Layer 6 of a small transformer language model trained on English Wikipedia (13 layers, counted from 0, width 128).
A neuron adds its activation times its output weights to the MLP's output. To switch it off is to set its activation to zero at one token and run the rest of the model.

Output weights of the MLP neurons that the questions are about. A number n stands for (n - 500) times 0.00054.
n23: 561,396,504,599,520,449,384,410,405,652,489,661,798,517,617,397,447,481,687,394,496,496,683,545,456,401,276,500,296,480,605,471,791,436,649,657,431,656,327,439,394,281,492,729,633,512,626,378,537,245,317,669,412,582,630,521,489,457,558,563,552,592,460,664,419,467,492,565,554,401,455,447,491,390,912,496,302,496,492,356,299,704,525,391,556,434,488,280,613,572,324,679,540,593,500,613,500,569,382,699,263,731,377,276,202,538,372,262,549,419,484,500,274,570,592,655,598,146,373,483,551,236,651,470,437,293,699,631
n38: 560,421,627,597,492,275,629,416,473,667,312,423,508,533,563,356,492,567,594,634,468,652,325,552,636,929,320,504,216,423,354,426,594,535,408,386,568,516,496,459,435,641,423,536,638,591,640,654,400,399,414,738,571,464,254,760,314,592,371,516,613,568,362,404,704,601,310,489,832,475,560,400,552,380,617,550,203,534,407,374,493,539,354,592,323,403,316,630,587,608,272,410,752,322,468,531,456,528,416,416,393,436,612,602,627,451,458,516,682,232,373,561,440,511,323,464,479,525,504,533,911,395,480,413,336,419,265,652
n40: 646,522,497,511,210,578,315,486,454,531,432,497,535,377,528,595,429,516,569,503,524,500,648,621,512,636,546,387,596,581,503,469,592,550,605,586,475,413,506,544,489,602,271,166,475,520,441,503,561,595,513,367,434,727,604,550,557,468,517,479,592,471,390,465,398,582,647,630,576,496,497,475,231,333,252,696,368,577,560,546,587,317,661,447,288,588,383,623,374,626,571,387,605,653,419,703,350,566,524,480,760,705,439,622,656,417,430,281,377,387,500,519,605,471,541,412,577,472,422,644,505,375,453,507,525,398,722,530
n57: 605,598,729,546,458,493,229,678,469,386,613,587,483,555,517,556,658,584,643,362,667,319,298,514,452,551,521,401,519,727,645,412,419,624,522,661,469,314,497,734,547,584,562,651,470,357,541,420,453,420,346,627,649,308,486,591,570,395,551,500,591,466,426,614,230,471,422,476,529,564,486,590,323,574,745,531,559,431,530,451,590,320,319,569,617,516,274,569,394,578,450,386,584,710,551,383,725,510,557,389,515,450,453,391,419,456,408,496,265,486,406,455,457,517,439,516,372,590,565,466,735,496,705,463,575,977,416,413
n115: 325,508,585,457,641,488,528,602,496,316,365,198,439,500,470,425,771,530,801,702,402,500,620,556,613,529,702,552,612,558,280,330,441,560,468,470,301,596,332,534,601,611,615,674,326,476,483,605,435,777,337,610,542,663,543,364,164,428,247,293,464,294,564,488,602,406,429,397,633,513,516,620,482,626,355,319,446,578,251,474,466,420,398,522,404,445,447,130,760,597,444,355,488,604,406,450,762,420,536,633,535,530,366,496,546,550,650,644,504,588,648,442,264,624,511,588,530,644,553,589,759,527,330,783,415,523,319,697
n159: 591,603,563,478,520,557,516,390,488,873,496,436,321,568,578,802,554,355,393,661,631,418,551,688,297,653,644,562,286,653,218,642,512,257,716,388,639,461,615,691,719,602,517,450,402,421,396,585,188,559,763,436,248,538,358,557,465,544,466,345,381,520,678,420,548,534,435,508,315,447,567,457,578,431,451,463,171,468,570,576,523,489,693,519,397,678,291,819,471,256,458,479,565,438,492,295,318,541,680,529,505,666,466,467,612,478,755,815,396,492,415,440,483,456,381,477,583,724,639,653,634,215,437,583,527,344,568,381
n168: 571,358,353,523,430,615,832,228,584,360,374,373,561,661,433,587,601,503,408,365,490,578,522,582,419,770,465,362,626,486,560,395,493,408,602,513,500,593,541,507,449,569,537,370,483,536,548,479,424,428,564,347,683,446,503,564,634,756,377,563,451,470,631,476,380,413,485,392,422,723,439,453,594,567,360,605,452,748,708,481,480,571,412,616,426,455,317,317,255,481,560,419,500,635,500,438,507,530,435,841,427,396,301,454,285,200,332,543,700,440,608,369,652,338,592,340,515,549,522,586,545,374,615,612,585,504,591,581
n196: 438,638,588,422,415,628,464,481,631,670,649,607,632,463,490,368,540,479,474,475,480,500,556,434,490,619,525,518,714,647,782,504,300,356,598,456,576,526,293,647,305,689,500,463,821,598,425,521,504,703,449,537,431,696,489,558,562,297,286,500,675,669,374,700,515,489,785,424,462,504,577,405,584,644,435,350,455,461,702,394,595,510,462,493,309,444,524,660,352,420,352,537,525,667,363,553,633,778,584,511,468,707,717,432,402,327,479,565,689,533,620,507,378,602,279,503,596,446,298,538,464,408,705,466,564,690,452,461
n212: 640,394,532,841,438,582,362,585,469,471,522,293,576,541,433,422,661,165,397,512,561,417,627,660,518,427,662,488,436,396,540,279,622,647,393,603,443,654,671,624,535,419,516,351,786,684,309,508,593,646,447,146,356,618,391,763,361,597,496,405,469,542,611,430,563,378,454,652,512,602,318,459,496,325,428,441,654,469,290,380,571,662,328,333,445,253,701,484,520,320,552,434,484,751,512,384,390,534,480,516,630,565,249,299,454,338,458,731,436,480,516,330,605,373,363,558,538,289,464,840,539,619,504,328,482,527,369,398
n239: 344,377,287,391,523,373,662,413,400,491,535,897,542,525,484,289,559,519,409,367,534,614,658,411,519,455,453,480,657,292,466,580,537,463,445,522,383,518,568,445,279,294,577,507,574,390,468,490,566,618,355,622,659,358,643,427,381,432,740,461,550,481,452,510,738,483,461,425,641,398,618,670,575,521,533,507,361,530,445,621,471,482,554,326,490,394,562,626,432,636,364,599,577,319,389,540,552,239,355,380,459,552,566,601,248,404,598,452,657,432,354,374,302,483,455,566,633,493,604,514,620,700,503,647,402,294,398,416
n305: 572,485,620,928,624,582,590,412,128,616,522,399,409,557,645,519,508,586,365,573,719,611,337,508,651,573,598,532,504,404,468,449,617,661,486,595,617,521,440,809,665,374,435,348,620,536,413,658,476,540,616,553,530,605,523,302,556,500,399,590,531,677,461,569,663,666,629,655,627,660,753,623,456,417,563,371,512,565,489,388,452,468,524,401,720,688,556,301,437,442,541,455,445,508,561,488,642,590,484,648,676,457,524,606,689,500,500,674,429,571,496,316,661,565,270,159,504,831,524,433,545,285,296,792,288,685,638,523

Each question names a token from some text and the token that comes next. It shows the activations a of the neurons there, in the order above. A number n stands for (n - 500) times 0.019.

Then comes g, the gradient of the next token's log-probability with respect to the MLP's output, scaled to length 1. A neuron's effect is roughly proportional to its activation times (output weights . g). A number n stands for (n - 500) times 0.00073.

"N", then "H"
a: 493,498,509,500,470,452,502,447,501,512,496
g: 587,703,568,725,438,482,534,466,567,564,298,644,472,439,626,625,459,466,394,695,663,877,392,588,520,488,550,317,712,388,430,469,641,702,687,611,493,551,550,404,488,628,556,574,362,482,462,453,412,620,699,426,370,667,435,392,553,557,394,623,506,270,308,452,573,489,503,207,679,429,436,423,494,419,458,545,615,666,446,599,474,405,523,752,703,696,458,451,341,440,641,369,438,614,708,608,522,499,537,481,699,657,453,401,724,360,392,504,394,479,495,273,474,554,418,339,394,426,621,346,403,439,495,690,395,432,531,358
Which neuron, switched off, raises the next token's probability most? n159

" Sing", then "h"
a: 499,502,449,503,502,511,494,425,485,329,500
g: 379,484,465,564,530,501,435,505,478,390,436,565,336,603,379,497,391,227,618,548,677,375,465,701,556,476,514,691,618,472,586,464,536,278,309,714,558,521,582,620,707,526,375,408,309,694,577,466,580,416,462,533,455,708,763,366,526,523,362,515,554,473,579,424,606,422,280,647,458,564,306,520,708,632,403,412,745,479,379,352,537,572,419,274,339,569,667,614,425,584,394,481,431,441,549,550,675,457,690,374,551,456,510,529,502,445,477,692,314,725,621,516,731,502,606,418,640,367,448,563,636,599,744,475,578,255,618,695
Which neuron, switched off, lowers the next token's probability most? n239

" he", then " caused"
a: 490,477,502,503,470,498,472,405,484,501,529
g: 594,654,351,601,457,504,555,458,504,475,545,477,482,498,378,522,320,493,528,545,391,618,649,435,374,718,356,409,519,457,314,426,572,632,340,512,448,695,468,520,503,212,509,414,485,548,478,520,374,701,417,277,543,583,426,571,614,635,481,400,430,838,419,436,466,685,222,427,706,387,671,315,514,626,400,520,562,421,554,640,501,431,670,491,292,192,523,533,486,704,442,478,367,313,482,487,531,608,523,541,589,360,476,594,364,653,423,587,634,593,465,506,571,144,583,232,270,610,487,442,502,587,655,714,502,586,586,458
Which neuron, switched off, lowers the next token's probability most? n196

"n", then "ival"
a: 666,484,360,504,466,478,504,511,500,491,496
g: 398,379,598,554,862,458,575,673,414,726,306,700,565,395,388,261,639,431,383,574,502,403,458,395,499,460,517,456,527,160,574,426,630,433,453,619,577,647,620,475,495,388,231,737,427,352,773,618,706,450,512,564,543,661,405,530,685,527,747,460,383,539,595,643,405,358,519,537,633,479,462,620,597,481,597,656,633,627,310,508,485,458,449,588,469,449,331,421,371,408,393,638,634,560,329,381,500,393,482,329,705,365,548,488,339,547,713,273,550,571,575,383,561,554,487,586,467,408,538,441,642,476,394,534,415,495,458,396
Which two neurons, each switched off alone, lower its probability most, in order? n23, n40

" Cl", then "enn"
a: 495,547,281,502,496,189,504,507,500,499,500
g: 682,558,292,536,716,472,631,356,508,379,489,361,427,658,627,356,631,243,434,515,555,320,655,476,446,646,601,521,477,405,541,352,526,478,557,589,536,451,591,289,406,676,509,739,408,344,517,402,542,632,480,752,572,426,457,315,431,514,535,629,651,509,476,403,643,698,534,424,485,601,478,532,707,370,388,678,433,638,551,571,486,640,641,717,617,614,376,768,501,528,380,517,556,362,913,582,530,524,413,538,668,479,383,624,642,558,423,595,567,436,464,677,385,597,492,488,652,614,659,351,368,430,540,533,330,329,336,422
Which two neurons, each switched off alone, lower its probability most, in order? n40, n38

"r", then "ade"
a: 500,498,458,499,499,482,499,500,499,637,499
g: 534,562,455,618,644,410,706,473,409,564,459,521,566,644,589,494,564,246,490,540,534,614,523,581,433,356,520,594,578,376,413,557,771,441,372,476,420,511,523,441,350,629,399,628,509,181,467,475,470,657,623,529,697,631,595,503,520,608,471,640,633,506,684,337,302,272,492,212,592,519,504,548,369,430,567,496,674,678,464,387,581,699,360,457,562,654,367,538,472,349,476,594,390,283,712,711,460,461,556,417,324,638,566,553,251,419,592,460,547,553,419,514,260,401,611,517,536,593,786,710,376,492,536,687,478,297,674,542
Which two neurons, each switched off alone, lower its probability most, in order? n239, n40

" power", then " to"
a: 502,478,498,498,498,515,499,496,528,489,418
g: 630,369,261,284,234,312,393,570,605,386,458,703,602,571,526,708,483,549,176,525,614,637,526,636,230,506,377,451,423,524,582,747,606,430,450,662,469,647,463,435,556,538,438,559,622,626,376,338,747,417,635,637,521,651,477,438,381,531,553,550,589,358,463,399,537,488,538,456,440,323,517,410,366,654,752,627,463,655,391,566,653,532,431,622,505,309,424,825,388,435,697,437,504,528,349,717,576,516,522,606,586,612,506,463,388,540,461,371,506,516,605,498,578,490,509,562,703,318,470,646,513,478,363,570,261,423,577,487
Which neuron, switched off, lowers the next token's probability most? n305

" G", then "ur"
a: 489,189,381,405,499,510,501,495,489,497,498
g: 370,457,563,335,281,673,581,536,511,375,560,417,628,616,550,300,557,369,295,418,435,449,356,576,540,449,655,313,647,589,550,569,317,697,385,377,480,627,548,531,481,449,349,484,370,685,563,539,313,506,708,523,541,480,361,409,698,346,435,602,176,288,632,421,403,670,553,635,572,494,511,328,393,609,329,491,652,569,384,682,482,500,397,294,519,483,760,348,339,614,601,309,559,552,668,222,586,472,533,467,766,429,518,536,345,576,633,574,407,652,636,540,495,423,546,714,490,519,514,421,532,621,365,430,377,521,466,573
Which neuron, switched off, lowers the next token's probability most? n38

" gu", then "ided"
a: 503,502,463,508,492,506,511,464,497,497,501
g: 298,755,334,458,429,493,398,536,318,463,298,312,218,571,412,452,636,598,553,276,477,264,490,545,557,478,619,598,523,758,604,554,453,542,630,522,537,555,682,535,416,713,503,491,316,491,490,441,481,489,587,338,506,525,356,142,468,549,485,715,323,592,424,450,641,437,535,468,352,279,402,569,567,534,528,510,536,537,546,509,382,560,529,468,539,380,365,470,581,589,381,523,583,342,530,411,454,525,769,765,424,417,330,349,387,446,456,517,619,357,337,548,438,254,469,642,350,597,578,275,362,504,457,315,504,566,281,642
Which neuron, switched off, lowers the next token's probability most? n40

"em", then "ark"
a: 536,498,490,550,497,501,474,510,500,504,493
g: 481,430,338,603,512,695,535,512,441,507,694,639,398,714,488,385,792,477,536,426,281,733,554,465,447,452,483,656,528,283,518,659,457,436,663,703,558,630,606,475,403,404,588,674,540,236,555,476,541,555,465,659,512,462,628,512,512,719,325,495,577,399,435,481,490,618,349,472,607,611,302,516,409,630,612,328,496,487,300,410,659,538,474,628,504,494,733,399,338,560,425,449,677,483,533,753,514,271,307,546,422,473,783,548,451,507,628,353,415,390,501,586,157,443,423,480,617,424,524,593,471,543,459,761,410,501,622,370
Which neuron, switched off, lowers the next token's probability most? n23

"le", then " ("
a: 523,500,501,508,542,584,507,518,521,500,495
g: 603,417,560,423,226,437,487,412,647,486,580,550,697,586,413,657,342,592,474,614,570,528,318,367,371,571,512,323,667,199,456,485,410,460,507,447,450,530,254,536,502,464,595,513,657,684,449,373,551,444,654,369,345,595,566,548,182,394,432,461,465,636,539,532,456,650,562,572,455,412,741,495,421,474,650,631,685,868,491,557,571,697,467,572,454,620,577,462,586,523,408,383,717,451,369,400,538,595,423,433,374,506,433,690,459,238,379,455,435,708,455,745,672,496,498,528,486,471,473,474,382,327,544,491,514,616,381,819
Which neuron, switched off, raises the next token's probability most? n159

")", then " t"
a: 471,501,497,368,542,500,499,501,448,495,499
g: 545,413,484,492,351,533,477,699,505,586,417,265,452,292,677,386,480,201,482,646,456,623,445,564,433,423,545,402,682,592,481,456,507,397,655,370,519,647,498,405,428,584,389,397,300,559,331,628,634,355,552,476,592,593,682,420,412,300,644,660,517,425,602,554,565,279,449,521,524,590,455,329,589,466,747,490,361,581,435,435,543,664,501,679,418,474,541,327,628,654,599,445,566,477,254,762,466,520,452,959,653,679,464,331,492,328,583,470,418,505,486,373,428,660,632,617,728,511,546,530,425,498,478,527,348,504,458,340
Which neuron, switched off, lowers the next token's probability most? n57

" to", then " attack"
a: 494,499,503,489,500,500,478,507,286,499,500
g: 461,221,467,342,782,576,466,424,443,581,257,377,662,500,514,492,565,344,526,571,263,686,376,379,461,375,478,420,436,596,375,507,557,285,545,512,430,430,588,515,516,424,436,438,580,488,482,529,596,518,456,581,386,322,665,427,446,526,605,511,626,782,169,362,557,353,355,579,369,505,364,494,405,267,444,774,493,401,640,401,626,530,289,616,230,411,628,331,652,631,559,606,408,286,568,604,378,508,516,482,528,608,561,473,579,470,626,515,494,337,473,623,554,463,398,559,523,708,474,579,452,543,522,269,371,449,614,210
Which neuron, switched off, raises the next token's probability most? n212